Layer 8 of a small transformer language model trained on English Wikipedia (13 layers, counted from 0, width 128).
A neuron's activation on a vector x is SiLU(gate . x) times (in . x), where the dot is the dot product.
The model reads these tokens: "y" "ou" "th" "." " M" "i" "z" "i" " " "ent" "ers" "," " and" " Ch" "r" "ist" "ine"

The vector x that enters this layer's MLP at each token. A number n stands for n times 0.085.
0 "y": 58 -31 25 -4 35 -18 -35 3 5 2 7 18 11 -8 -2 20 -15 6 -3 1 -29 13 15 -22 0 -3 10 3 4 7 -18 32 7 -9 0 4 6 -6 34 -15 21 26 -3 -22 0 -1 -30 -8 8 16 6 -15 18 -12 5 6 -8 11 2 25 38 19 9 -5 -33 -7 -23 -2 -18 38 11 33 8 14 -28 18 -17 23 37 -14 12 23 -25 -10 -8 -16 13 0 29 -27 0 -10 -9 -11 -8 33 -28 12 3 -34 9 1 -12 2 -3 17 4 -6 -9 -20 16 -10 -11 45 10 9 -42 -15 -9 -22 -5 -5 -2 10 3 -26 6 12
1 "ou": 46 -14 25 0 35 -4 -37 7 26 6 -5 24 7 3 -20 2 -56 27 26 9 -35 12 7 -24 8 -24 12 5 17 5 12 20 3 -29 -24 19 -9 20 18 -13 15 29 -23 -2 17 4 -19 -15 -2 21 17 9 5 -6 7 6 -8 10 -8 20 29 23 15 -24 -16 -9 -27 -10 1 7 12 44 12 24 -15 18 -33 20 38 -16 -6 9 -20 -10 -9 -13 5 22 25 -14 -21 -5 -12 4 5 14 -2 24 -5 0 1 -3 5 -3 -10 14 24 16 -1 2 36 -1 2 49 10 -4 -31 2 -30 -22 14 -7 -12 4 6 -11 11 1
2 "th": 45 -19 8 8 23 -21 -27 12 3 -11 -10 21 13 -14 -30 1 -24 -23 -3 -11 -27 3 27 -20 13 -7 11 -12 22 9 -20 20 -2 -4 9 -5 9 -12 3 -3 9 22 -17 2 -24 -2 -44 -14 -5 14 -8 -23 21 -13 -14 3 15 6 -29 14 41 17 -7 7 -21 -3 -31 9 -18 7 21 32 -1 14 -18 12 -10 37 38 -5 1 2 -24 12 -10 -8 -12 15 18 -37 -6 -10 -1 -8 -18 32 -23 37 -9 -8 32 2 13 -2 -15 3 10 -12 -5 -21 7 -25 6 40 19 -6 -33 -22 -22 3 13 -11 9 -16 12 -30 -4 -6
3 ".": 68 -38 14 -27 36 -20 -33 3 7 -9 6 15 10 -18 -6 19 -16 -8 -8 -3 -26 -4 -13 -16 -9 -1 7 11 12 12 -4 35 19 -12 -5 21 11 -3 28 -17 23 24 -1 -14 10 13 -32 -3 16 16 5 -19 16 -6 11 3 -15 11 6 25 24 11 -4 5 -44 -8 -25 5 -6 30 -5 12 6 1 -29 20 -23 14 20 -18 11 16 -29 -17 0 -4 24 -3 18 -20 0 -10 -18 -7 -2 33 -23 -6 8 -25 12 -10 -18 8 0 11 5 -2 -12 -26 15 -7 -15 42 9 11 -50 -19 9 -25 -1 -2 1 18 -9 -17 14 26
4 " M": 14 -45 19 -18 16 -36 -22 -2 -4 -1 -13 20 -20 -21 -15 10 -17 11 -8 -8 14 10 1 -24 -6 -15 -14 -4 26 -12 -15 64 26 -26 14 27 13 9 28 -22 30 0 -22 7 17 6 -17 1 2 28 -27 -12 7 -20 -9 -12 25 10 -3 -16 -10 11 16 18 10 -5 -29 17 14 -8 -2 -22 2 6 -26 21 -1 -2 18 -29 28 16 -17 -12 -20 -36 4 -7 4 -25 -10 -13 -12 -13 -8 19 -10 6 -17 -51 3 -1 -14 -6 16 -10 9 -16 -19 -12 16 10 -22 29 -15 10 -20 -6 0 -26 -7 -4 13 -3 17 -8 -21 9
5 "i": 21 -29 26 3 -8 -12 -24 -18 8 3 -28 7 6 -5 35 -24 -18 -17 2 33 11 -13 6 6 -2 1 -4 36 11 -15 -4 16 -1 -6 -21 -7 7 -28 13 -1 -2 22 -11 22 2 32 -4 7 -14 24 -1 -6 -8 7 13 8 20 22 0 -45 -9 -13 31 -17 -19 30 -2 10 -15 -7 -10 -10 33 7 -21 33 -40 -8 24 -1 31 -7 -29 2 -25 -22 -31 -17 17 4 -20 -19 0 -13 14 25 -13 7 -23 -26 -5 -3 0 22 33 -1 16 -13 -45 -20 -6 -5 -18 19 34 -4 3 -2 -5 -31 -24 -12 -29 -37 27 -8 3 27
6 "z": -26 -15 26 -20 -12 -3 -11 -9 -18 26 13 25 10 10 12 -2 -16 -1 14 30 26 -37 -1 12 -5 -16 12 9 18 13 5 14 8 -19 -27 -1 8 -40 -22 3 4 -12 -35 12 12 13 10 -1 -13 22 -16 -30 15 16 33 12 -6 0 -3 -10 -30 20 26 18 -6 43 30 11 -19 -3 11 -42 -31 11 -19 14 -9 11 15 14 -6 -3 -22 5 5 -27 -53 -29 -2 -2 -5 -7 20 -16 2 22 -36 -15 -24 -39 2 -16 -5 -3 17 11 4 -5 2 -30 10 -12 27 8 14 -5 18 -3 -22 -31 -11 6 -25 5 46 5 -18 -8
7 "i": 1 -28 14 -2 -33 5 1 -1 -3 -3 -12 0 -11 -13 13 4 -22 -51 9 27 30 6 -4 3 9 -22 12 28 18 -5 16 -9 -15 -4 -17 -5 1 -13 -4 6 -4 26 5 32 -4 4 -11 29 -6 8 -10 -2 -9 13 -11 -5 37 -10 -13 -13 -21 -9 7 -47 -33 -4 -2 -2 -31 -3 -9 -22 7 2 -2 7 -32 24 15 9 12 -1 -30 -16 1 -18 -12 -11 13 -9 -54 -18 20 -27 19 10 -30 2 -25 -22 -1 3 -4 14 15 28 -17 -29 -19 -41 -11 -34 19 3 -6 -17 5 -31 4 -39 -8 -31 -56 -2 54 -7 12 -5
8 " ": 31 -10 -9 -28 18 3 -28 7 -26 18 8 17 -8 -18 -1 -6 -14 -23 -23 -19 -10 41 -5 13 -9 -9 23 2 20 1 -13 46 15 0 -9 -12 1 3 9 -20 12 17 5 44 -2 12 -2 -23 -6 9 -44 -33 9 10 0 13 -15 6 -2 8 -19 29 15 2 -10 5 -23 -16 5 19 -22 -5 -24 -32 -3 5 -32 17 37 2 29 -3 -37 -15 -22 -9 -28 -11 4 -9 -1 -15 -8 0 17 11 -23 -21 -31 -18 1 3 12 8 -12 31 -6 -31 -4 -11 32 5 12 25 -6 -10 13 -4 0 -37 -19 -17 -26 22 35 -9 -1 -13
9 "ent": 1 18 -9 -1 8 -28 -3 19 24 -25 -8 9 -36 -16 21 -1 -17 15 -4 -26 -20 14 -1 -22 -9 -2 -1 -16 1 18 -9 1 -4 -18 -12 5 -3 -13 24 13 22 23 2 5 22 -17 1 1 -5 31 -9 -4 9 -7 -19 -34 13 45 -1 -32 12 17 -13 -34 7 -16 -14 -1 20 27 4 -6 -39 -19 2 20 -9 23 23 -2 -11 -10 -46 -11 -21 16 -1 -4 26 2 28 -16 30 -43 -17 16 -13 -12 9 -24 -2 -10 -19 10 20 -3 -5 -9 -17 -6 21 -32 20 -5 10 -1 -36 0 -29 -18 8 -28 -11 24 23 -27 -14 2
10 "ers": 28 7 14 -1 7 8 -17 -4 6 19 -2 32 -16 9 -3 13 -23 -24 6 -20 33 14 15 -5 -5 11 -4 -6 -5 9 -2 -18 -3 -2 -3 19 20 16 34 -5 39 12 -37 -7 -10 -3 -8 -17 -16 38 -4 14 8 -20 -13 6 21 31 -13 17 26 5 5 -32 19 -29 -39 5 -11 44 18 1 -31 -6 -3 -3 -8 -13 44 6 10 -1 -21 -38 -27 8 9 -33 5 -4 -2 8 3 -31 -31 23 -6 -21 -4 -2 5 4 32 21 -8 27 9 -6 -23 -11 11 -19 10 15 9 17 -22 -21 -14 -26 30 -19 17 29 5 -6 2 22
11 ",": 89 -4 13 -2 4 -5 -22 4 -7 -6 -23 14 -1 -41 -21 13 -12 -21 4 -28 -1 -18 -6 -21 -19 -1 34 -4 -4 3 4 16 -7 -4 0 22 24 -2 27 -19 18 19 -9 8 -12 22 -14 -3 19 5 -5 -11 38 -15 8 -2 -1 17 9 15 10 -1 26 -18 -1 -28 -27 -9 7 8 8 8 7 -10 -6 13 -18 17 39 -16 -5 11 -25 -23 -12 -11 24 -2 -4 -16 0 2 -5 -21 -17 40 -5 -5 5 -31 2 -9 16 -11 -3 14 4 -13 -31 -20 17 17 -20 37 -8 -9 -30 -3 -3 -20 5 -6 10 6 12 -5 6 12
12 " and": 95 -4 3 -19 13 -7 -8 14 11 -9 5 14 -7 -32 -42 4 -3 -13 6 -17 -18 -30 1 -30 5 -5 37 -22 0 3 18 5 -3 -15 -25 26 30 -8 28 19 28 13 -19 15 -5 13 -1 -3 17 14 -6 -18 18 -17 9 -6 -3 28 9 -5 -4 6 0 8 -11 -18 -21 -6 22 -19 2 -2 0 0 -15 23 -3 0 42 -23 28 11 -14 -20 -13 -5 7 -19 6 -3 -4 -23 -8 -19 -7 27 -6 7 -12 -33 1 2 -7 -13 16 6 5 -11 -35 1 4 -21 -5 25 -20 -9 -24 11 8 -27 2 -11 27 16 3 -6 11 9
13 " Ch": -11 -28 -5 -10 12 -10 -13 -1 -3 -31 -15 25 -11 -49 -8 -4 -3 12 -14 12 27 -6 14 -2 -1 -11 -4 12 14 5 -9 52 23 -37 -11 2 18 -19 22 -22 16 6 3 30 29 6 10 10 -14 21 -30 -9 24 -18 -12 13 -15 10 -13 -7 12 -7 20 16 10 -8 -15 25 0 -28 8 -8 11 24 -46 13 -20 7 49 -40 5 15 -5 5 3 -28 -10 -2 -11 -27 -12 -16 4 -17 -17 7 -6 9 10 -26 0 -19 22 -9 9 -14 11 -23 -45 -1 12 -12 29 22 -9 5 -12 -1 -4 -39 23 -1 -4 -11 -4 11 -19 24
14 "r": 32 -25 22 12 13 -9 -12 -19 3 -10 -14 18 -1 3 -22 -5 9 0 38 25 23 33 6 1 22 -15 -15 10 16 -16 1 56 -17 -22 -14 -24 21 -26 7 -14 15 -3 -28 -6 28 -11 -38 26 5 4 -18 -7 14 -17 13 -7 -10 25 -7 -40 -31 -15 33 5 -4 -20 -22 11 1 -53 -31 -9 -10 33 2 -13 -2 -39 -9 -4 42 -7 -18 1 5 -23 -5 -18 -3 -17 -10 -20 10 -26 15 14 -45 -21 9 20 7 3 11 11 2 3 -3 25 -12 -18 6 11 12 21 7 -9 -2 26 -23 -21 8 -10 -3 -28 -5 -9 5 10
15 "ist": 24 2 -13 28 -12 16 8 11 -17 7 -8 -7 9 4 -15 -6 -1 35 50 18 9 -25 9 11 -4 -17 11 25 14 11 0 38 34 -23 -34 7 2 -17 26 0 8 15 -10 25 14 22 -53 1 -20 14 3 -33 4 -4 -24 -21 1 25 -31 1 -5 -4 12 -25 -9 24 -23 26 -16 -8 45 -5 8 44 -37 -39 -2 -12 -18 12 27 8 -20 9 20 -20 -12 -23 -28 -9 -30 4 17 -11 5 9 -19 13 -12 -29 16 -2 23 -16 -5 13 10 23 -14 -26 18 19 11 0 15 5 10 25 -38 -9 -9 -23 6 -25 -9 -30 -11 -5
16 "ine": 9 10 -8 -1 -5 2 -11 23 -20 33 -1 25 18 8 -29 3 -7 25 30 -33 12 -12 28 -32 -3 -1 39 42 19 -19 2 11 -7 7 -21 39 24 13 3 -20 21 13 3 12 -13 16 -19 24 22 14 -6 -8 -10 9 -3 -13 -7 -16 -4 -7 -24 8 12 -3 0 -25 -15 0 -41 -17 18 -23 12 39 13 2 -6 32 2 -8 47 -17 -9 -16 16 -22 3 -5 -17 -7 -27 -13 15 -13 8 22 -13 1 -10 -27 2 -19 42 -4 28 15 -14 -14 -19 -19 21 -12 8 20 31 4 22 -29 1 -30 -10 -22 2 31 22 -3 4 -46

Each question shows the input weights of one neuron of the MLP. A number n stands for n times 0.0063.

n238 gate: -19 3 -16 -10 -1 -44 7 5 -6 -51 13 -13 20 2 14 31 -6 27 26 17 -9 36 3 12 -33 24 -5 -24 28 39 -45 -21 -37 4 -31 12 9 -9 -4 -28 -2 18 40 -5 50 34 3 -33 23 -22 -2 -12 -19 -24 -6 -11 -23 -13 40 -10 -17 21 21 -6 0 31 -26 -4 -55 -1 -1 -3 25 10 8 -20 -1 -27 -40 -25 -10 -28 5 -30 30 -9 7 1 -9 -8 -25 -5 -38 3 2 -11 8 0 -39 16 -37 -11 19 16 -8 22 -9 -7 -23 13 -26 -20 6 17 29 -14 -5 24 -48 18 -12 18 -12 0 4 26 18 16
n238 in: 15 -13 -7 1 5 39 16 3 27 3 11 17 -28 -9 58 32 35 15 7 14 -13 2 -1 -13 41 10 25 35 -3 -36 13 -10 37 35 -33 -21 -9 -7 3 -38 -40 6 -3 7 1 3 28 16 -8 -5 6 38 -49 24 9 23 14 8 -19 6 8 36 9 19 20 11 0 23 10 7 -3 12 1 -7 -25 4 -34 2 14 12 10 16 41 -18 -30 -7 -26 10 -8 -11 1 -27 29 18 -23 6 -45 49 -31 4 11 -24 1 6 -7 -11 19 9 3 25 25 -17 24 37 9 10 37 8 20 22 -2 12 3 17 -14 20 26 47
On which token does it fire most, and how strongly? 5 "i", at about 2.3

n236 gate: -1 -14 5 23 23 -33 1 -37 -4 -21 14 -17 2 6 -12 18 9 16 10 27 -14 18 -16 17 -27 6 -21 5 5 -23 8 -7 -20 -4 -14 -1 -32 1 -20 -8 -28 12 -1 -4 6 4 -37 41 7 -35 -14 14 27 -12 20 9 -25 6 38 -12 9 7 22 -18 -5 19 30 -27 -30 18 36 19 -27 -21 5 32 41 -1 -39 -8 -23 -20 20 -21 -6 -18 13 27 13 6 28 3 23 -33 -6 -11 -1 -23 -29 11 32 -25 -37 4 23 -25 -20 -24 -14 -44 -29 -60 34 -29 -16 28 13 -3 -1 -14 -13 -17 -5 20 2 31 -17 -1
n236 in: 21 16 -4 -4 -30 16 -14 5 14 -10 23 4 5 12 -19 10 47 -11 -25 -29 -7 -16 -41 -19 -32 2 9 38 4 -7 18 16 12 -11 3 -28 5 27 1 -7 21 23 -41 24 12 15 42 -7 4 -30 18 3 41 -16 -26 4 3 -17 6 16 43 1 -25 -26 45 20 17 0 -34 -14 -15 5 24 -7 -2 -12 24 -11 32 31 -19 6 33 -33 -15 26 -9 26 31 -15 -3 -45 12 18 23 -16 -6 -10 -15 -9 20 -24 24 -3 19 -11 21 -25 14 -43 12 -31 -6 -12 -7 -44 -6 30 -23 -14 10 -2 -10 -33 13 1 -45 10
On which two tokens does it fire most, strongest first? 7 "i", 9 "ent"

n202 gate: -20 15 4 -5 -2 -15 -23 -5 4 15 -21 5 -19 13 23 -29 -7 22 -1 46 -11 25 28 28 -28 -22 1 -26 -24 -4 -11 12 -29 4 -10 -16 19 -2 -4 -42 -8 6 39 36 5 -10 -7 4 -27 34 -2 -17 4 -2 -22 -12 -17 24 21 -4 -5 -8 3 7 -43 -12 -17 0 1 -16 -12 15 60 18 25 7 -16 17 38 30 24 -1 28 -10 23 31 24 -7 1 14 9 1 1 -14 2 -34 4 -5 -47 4 27 0 -8 2 -36 21 -8 4 -7 -27 7 7 31 -33 17 16 -23 8 -9 -12 11 13 -13 36 -23 -35 33 -26
n202 in: 49 -4 -15 -33 -10 -10 12 -17 -5 7 22 -24 -2 4 -10 -12 1 16 -2 -19 -11 8 25 9 -1 -16 -13 12 21 46 -9 37 6 8 2 37 1 2 25 15 -17 49 -2 -1 2 -1 -8 -6 10 -1 20 -8 -23 15 -18 -43 -1 -17 9 -6 -23 26 -29 22 15 -26 22 15 23 -4 21 -31 13 -10 -1 -5 14 20 -1 10 4 -21 -21 -30 23 21 4 -33 22 -10 10 -7 19 -5 16 -11 -20 51 -1 11 -8 -9 -11 0 17 10 -24 28 -34 -11 2 -4 -23 3 14 5 23 59 -39 -9 -64 9 11 -19 18 1 -20 -2
Its three highest activations, in order, are on tokens 15 "ist", 8 " ", 9 "ent"

n17 gate: -11 -2 23 -11 -41 -26 1 16 -12 11 0 -15 17 -27 2 -22 37 -2 11 -13 -1 25 1 4 6 15 -24 -7 -26 29 32 -2 25 10 11 55 -14 9 -1 2 17 22 -1 -25 66 20 -5 -25 -22 1 -31 2 13 -9 22 15 17 -3 -8 33 37 -12 4 21 -38 15 4 -27 13 -1 -7 21 -40 23 4 39 -8 -16 0 4 28 -9 -1 -27 19 -4 28 3 -9 -18 16 -7 42 -26 14 -5 -26 50 -15 -2 -24 7 -17 -24 -2 -7 13 8 42 -2 -20 24 -10 16 -23 6 17 16 17 34 16 -3 4 47 2 16 -23 14
n17 in: -6 -30 1 13 -2 -8 -18 3 -21 -27 28 23 -39 -7 34 1 37 -16 -28 -16 11 2 7 -27 -12 -23 -16 -11 -1 4 8 37 -11 -20 -15 38 -14 -20 0 24 3 -29 10 -11 42 8 -9 11 -32 4 -13 49 5 20 -3 14 -48 -9 40 45 46 14 46 26 -24 21 0 -10 3 -1 23 -13 -8 0 -4 43 50 1 26 -22 2 1 13 -16 19 -40 9 -2 -48 -14 15 -1 52 -12 30 2 -19 -5 18 16 -15 -3 -3 -11 8 7 -17 -5 48 -15 -30 -11 -36 -11 14 -1 1 30 9 -15 -29 25 -19 16 -3 5 8 24
Its three highest activations, in order, are on tokens 3 ".", 4 " M", 0 "y"

n195 gate: -7 -19 -1 24 18 37 -10 -4 23 -23 -10 -32 10 16 -1 21 -42 11 -34 -4 17 -3 -39 12 -13 -3 -8 -25 -22 30 11 21 -1 -15 -21 32 5 40 -19 -24 -4 -28 2 -37 -11 23 -21 18 22 -19 20 -1 14 -39 22 4 -3 -15 5 -33 30 27 37 4 9 -40 -18 41 6 28 -7 -22 11 -29 -30 -23 -17 -7 -4 4 -2 -11 -38 65 35 8 -3 -24 -3 19 36 1 -10 6 4 -16 22 19 -32 -16 5 10 -2 0 -3 10 -3 8 56 35 -10 47 10 -5 -15 -17 17 -26 -2 -19 -11 -6 27 -15 18 -25 -13 -26
n195 in: 22 21 -46 1 -18 -10 2 17 3 30 34 -8 -5 -31 -17 25 -12 -20 -5 5 -28 -27 8 -46 39 -12 25 -25 37 -17 7 5 16 -36 1 32 28 -29 23 -1 -18 -22 -1 -9 -6 24 -63 -6 -40 -7 -55 -15 -39 6 -6 11 -38 -28 19 -15 -14 11 2 -6 22 -37 17 -22 11 24 35 6 15 -19 34 -7 55 -27 -5 -8 5 10 -15 31 -7 -38 -3 -46 -25 -9 11 -6 -35 -7 5 -2 18 -2 13 -9 -46 11 35 -33 32 -21 9 25 27 8 8 5 34 1 -3 25 -39 14 -9 -2 11 10 -13 -31 -10 -9 -27 -7
Which token does this neuron like most? 4 " M"

n224 gate: -30 19 -31 67 9 1 41 -28 1 -10 23 -22 32 -3 -7 25 -19 13 -31 -4 1 11 -43 6 16 -5 39 -6 -1 11 38 13 48 12 -1 -28 -1 -6 6 29 -10 40 4 -11 -33 -18 -28 -5 11 -15 13 53 10 -7 3 7 -19 9 4 13 17 -3 -17 -18 11 -3 -16 3 14 -8 33 6 16 16 17 -19 10 29 -4 -17 20 -8 -18 10 -14 -68 -33 -28 14 4 17 2 -16 4 -34 -18 -2 15 -2 -19 10 -2 -11 23 -7 6 -17 -12 26 -3 -19 -41 24 -31 -35 15 -28 -21 -12 10 -3 -32 11 -37 -1 -3 -3 40
n224 in: -1 -20 -2 -6 9 35 39 -2 5 -12 -16 1 7 -31 -1 11 -3 -19 24 -24 5 9 14 -28 27 10 -2 12 -10 7 26 -9 6 -15 8 -14 -16 2 20 7 -17 27 16 -1 5 18 -15 -13 20 -17 4 20 -4 26 -46 25 47 15 0 4 19 24 14 28 -12 -25 -34 -44 -19 -16 3 13 26 -40 2 10 13 17 41 -17 2 -32 43 -7 7 -10 30 -43 -42 32 9 19 1 -18 -56 21 34 26 0 -15 4 12 11 -31 -8 13 10 28 -21 34 -36 -14 -46 -12 -16 -28 -3 11 39 -7 -5 -22 4 -13 -1 -21 14 20
Which token does this neuron like most? 2 "th"

n34 gate: -19 -69 3 8 -6 -8 33 43 -23 -7 21 -26 -1 7 27 13 55 28 -5 -16 -23 23 5 11 -13 -10 13 -23 27 -6 -2 3 -18 24 -8 30 -17 -10 -4 -4 13 42 -33 -4 13 -3 -32 -7 11 7 8 -15 -14 -15 -1 14 -22 14 17 2 -22 1 5 -13 -18 -34 -9 -11 10 26 -23 14 9 13 -17 -3 4 10 -23 16 10 -3 3 -5 -3 -31 -33 -4 14 43 23 24 -13 9 -28 -31 39 1 29 -15 13 -39 -19 24 -3 -13 0 28 10 4 8 41 29 12 -31 -9 -8 47 22 6 -14 32 -29 3 30 -33 -45 -16
n34 in: -28 35 41 -10 -11 -29 -25 -48 -12 -21 22 22 9 3 5 -19 14 2 -32 -39 32 7 -7 -11 -12 35 -29 -32 15 9 31 24 -18 -10 18 -24 -44 2 25 7 -15 36 -24 -5 -25 -5 19 25 -6 10 7 10 -4 5 -14 3 -8 -37 -1 -23 -7 -36 15 -8 -22 66 -39 -35 9 -5 3 29 12 -14 2 8 -12 5 -14 -43 45 3 -6 28 8 -25 20 -11 12 -44 -8 17 6 3 46 -1 -17 -8 -56 -19 -1 -16 21 -10 2 -18 -12 -9 -27 -36 44 -20 -11 -35 -24 -5 23 -18 4 -11 7 37 35 42 -14 2 -18 -19
On which token does it fire most, and how strongly? 4 " M", at about 3

n94 gate: -6 -30 19 -15 7 4 -54 20 5 -19 23 -25 11 5 3 18 -22 -3 5 24 -17 44 -25 19 -9 -13 -13 -44 25 6 6 -3 -27 -2 10 30 -27 25 -1 -3 -15 17 -22 2 -20 -1 6 26 -23 42 16 -10 -9 32 5 -51 41 31 20 -24 20 6 -31 -4 -22 12 -29 -35 -33 -43 12 -7 -4 6 0 8 10 6 -3 -11 -7 10 26 45 -16 -15 0 -49 -3 26 21 39 -8 46 -18 -23 -12 10 15 -24 -17 17 -31 9 0 -1 16 -18 -5 15 40 11 6 0 -1 2 -7 -7 -1 36 22 19 1 43 -2 13 -16 -6
n94 in: -1 -40 10 -1 -31 -5 -24 -2 -8 30 -36 -21 -6 3 -40 -28 -24 19 -16 0 8 46 -28 -57 18 -19 -23 -9 -10 19 -1 27 -35 1 -6 -8 26 -43 4 25 -34 -5 -24 -24 9 -35 10 -52 -26 -34 10 30 -26 9 6 -3 16 -21 -27 -5 12 -19 19 -1 -35 -19 -50 10 -27 -39 -11 11 27 -34 14 29 28 33 12 11 -17 -1 9 17 -8 -15 -21 -6 -4 -60 -39 12 -8 1 -5 -11 15 5 -4 21 5 -33 -9 19 -15 22 -25 -35 11 4 10 46 -19 22 -8 -42 8 -23 -35 -10 26 6 -3 -1 -17 48 23 15
On which token does it fire most, and how strongly? 1 "ou", at about 11

n208 gate: 30 14 72 -12 -17 11 7 2 -5 17 9 15 -22 -22 39 28 -5 -5 3 -6 12 -40 -3 -7 8 -24 -20 -16 -29 7 36 4 -24 -32 -42 -29 1 -25 12 -8 12 -13 -17 3 -21 1 17 1 -2 16 31 -23 6 -18 11 7 -16 -25 1 19 18 39 23 11 -31 10 15 17 -29 28 -3 32 12 2 17 31 -39 -1 -32 -8 -16 -14 -23 -24 -12 17 24 -8 -13 12 12 33 -15 30 -1 -26 -16 -14 -30 -9 -32 15 -35 -5 -14 -10 25 19 19 3 -13 44 -12 29 31 29 7 12 -25 18 -8 26 -9 -8 -8 2 8 -19
n208 in: 13 -25 25 11 -15 11 -33 -21 -30 -5 20 -5 22 12 13 11 -35 -25 10 12 -5 23 5 27 1 -4 2 23 56 -39 -18 -21 -41 -18 17 5 -14 18 4 15 35 -61 -16 -29 -8 -1 -25 48 -13 -17 9 27 -20 12 31 -12 10 -10 -14 35 2 -16 -8 3 2 22 -27 24 -38 17 -48 -28 3 -7 -9 11 -7 21 -44 -12 11 9 28 -15 -30 31 1 -7 -1 23 -14 17 15 -11 -11 13 9 19 20 -28 48 -36 15 15 -11 3 -26 -8 16 -5 -21 -20 -4 6 1 42 -13 -53 -4 12 10 -7 -30 -35 -31 24 -14 -13
Its three highest activations, in order, are on tokens 3 ".", 0 "y", 5 "i"

n230 gate: -16 -48 -13 16 -5 -29 16 30 -18 20 -1 -16 27 20 -22 8 20 19 -17 -58 -16 8 16 -41 4 -7 33 -3 -12 -14 20 -48 23 14 -25 -28 -10 8 11 -31 -13 15 -28 -17 -9 -20 -16 44 5 -51 -2 -19 -22 -26 22 23 16 21 -25 26 -44 -19 -20 -12 12 -12 7 -10 -27 -49 6 9 -16 -2 -46 -18 22 -4 -1 20 -7 31 -18 -23 -14 -3 18 26 -3 -3 -2 -16 4 -4 -4 -29 -17 -15 4 24 5 15 11 16 4 13 -4 -9 26 -11 -4 -27 1 -12 29 -4 18 10 -19 18 27 -26 8 -4 40 23 28 21
n230 in: 3 -40 -10 11 -5 28 10 9 3 3 20 25 3 3 -31 -12 20 12 27 10 -9 -20 -13 4 14 25 2 -7 -1 3 18 -16 -36 -22 -12 -13 24 27 9 -6 37 29 7 -2 10 31 2 6 6 -22 -6 -21 -34 -29 -32 -16 43 -4 -1 16 -32 -13 29 17 1 -37 30 -4 18 -46 -13 -48 -6 -39 -7 42 12 8 -33 -4 -46 4 -4 -15 15 -4 7 -32 6 25 9 -4 -14 -16 -21 6 -5 -26 -25 -12 31 16 -2 0 -3 4 22 11 -9 14 -1 6 0 -6 -12 43 17 23 -38 -12 -26 -9 -29 -7 37 -36 -13 -1
Which token does this neuron like most? 16 "ine"

n153 gate: -22 -17 14 -14 -25 33 -18 -8 36 -9 14 16 61 47 9 -23 28 -9 6 -25 16 23 20 38 28 -38 -3 9 20 32 35 14 -9 29 -20 -46 -10 -16 9 -31 -28 0 -29 -25 5 -11 -19 38 10 -30 -8 20 0 -6 16 8 27 35 -1 -6 18 13 0 13 -2 23 -28 -1 7 10 -30 -14 10 28 8 -15 -13 -3 1 -9 38 3 24 27 -1 35 -24 5 -3 -3 7 27 38 60 16 -8 7 19 62 -21 10 -10 -2 13 -2 -45 -3 -18 -22 -1 37 -1 -14 13 14 -5 -4 -20 -19 -7 5 24 -25 22 10 25 20 17
n153 in: -2 -5 -44 -19 8 -44 14 -5 -13 32 7 44 28 14 -2 45 3 7 28 -27 26 -9 -49 9 -17 41 24 14 36 1 -27 25 21 -14 14 11 -15 22 26 24 20 8 9 20 40 6 5 -44 -9 -33 28 19 2 -14 27 5 20 14 19 -45 -16 -9 -6 -12 -24 31 -27 -21 -2 -8 -7 14 43 -15 1 5 -21 -1 19 -25 5 22 -13 -29 -21 -9 -17 11 40 25 -42 -9 -3 11 5 -10 18 9 -28 -19 36 5 29 -17 -5 -40 -27 -15 26 -47 -5 -27 -9 -31 -13 -19 -11 0 -12 12 -23 -11 12 32 -14 -6 12 -28
Which token does this neuron like most? 5 "i"

n191 gate: 13 -8 -24 27 36 23 15 28 2 5 -26 5 -24 -15 -12 23 2 31 8 -19 53 11 19 -6 -4 27 4 34 10 8 28 -25 25 7 5 3 -6 23 -1 7 18 -7 -17 -9 -26 -10 0 -12 27 -7 -14 29 -10 6 -10 -4 2 -24 -17 -6 -43 41 -11 11 -48 -29 -1 19 16 -43 4 -4 -29 23 3 22 14 14 9 -8 -4 20 38 -19 -13 17 30 1 -15 13 40 -7 -37 8 37 29 -10 35 16 11 12 -13 10 -28 19 -7 -32 27 -14 6 -18 -2 -5 -18 -24 -12 -43 8 -21 22 -9 -13 -13 13 1 -12 -15 26
n191 in: -14 12 -16 -1 49 21 -22 -7 -18 -1 35 -12 10 -41 19 28 1 -29 2 -32 13 9 -26 12 -4 1 1 14 10 -30 -22 20 -6 0 -2 34 18 -33 -14 4 6 -2 4 21 6 3 8 -4 25 1 37 -15 -29 10 -22 -14 22 1 -1 -37 -15 8 -5 8 -20 -29 -44 -10 -5 -27 1 1 13 29 26 -3 1 11 25 32 -36 -49 -1 -3 -14 -7 -29 -1 0 -17 -51 -44 8 -3 2 -9 32 23 28 -21 3 36 1 -22 -3 37 28 23 -5 -24 16 -8 9 -15 -44 -24 -16 16 5 16 -28 15 -14 -26 38 -45 13 -29
Which token does this neuron like most? 16 "ine"

n223 gate: -2 17 -22 12 27 -34 -12 13 -5 -11 -7 -13 1 -4 18 16 -1 15 -29 31 41 -16 -18 -2 -13 -4 -8 -30 7 -35 -23 15 -1 3 17 7 11 -1 33 -33 -20 -8 -37 -12 -17 22 19 18 -5 -16 8 -4 -28 0 9 14 -35 17 1 37 2 -11 7 -6 16 -22 15 -6 -22 16 5 -17 7 -42 -21 3 -1 21 17 26 1 -6 -20 1 -11 -24 35 -76 -21 -15 -10 -27 -21 3 -39 -27 22 11 5 -10 -11 -30 -24 20 18 -15 10 6 35 34 -2 -11 54 7 -10 9 -8 4 -6 -9 21 5 7 20 -5 27 7 -34
n223 in: 13 31 24 18 -12 16 57 6 6 -15 21 16 -6 9 11 5 13 31 -32 20 19 -10 27 -16 -33 45 15 17 24 -8 -13 -8 34 -5 -12 -2 20 -15 -21 -6 5 6 19 5 33 25 -1 -18 23 4 -22 24 21 32 8 -26 -34 -18 -28 -41 -8 -4 -9 35 34 9 3 7 14 22 17 -34 11 4 15 -26 -13 0 -4 -25 -7 25 -9 -44 34 10 -5 -23 -2 -42 12 -4 -3 -7 -25 7 -2 -41 -10 -16 9 -8 29 -20 28 -37 5 2 15 10 5 1 1 -32 41 8 5 -20 -7 -1 -17 2 21 -3 3 13 -9 26
Which token does this neuron like most? 13 " Ch"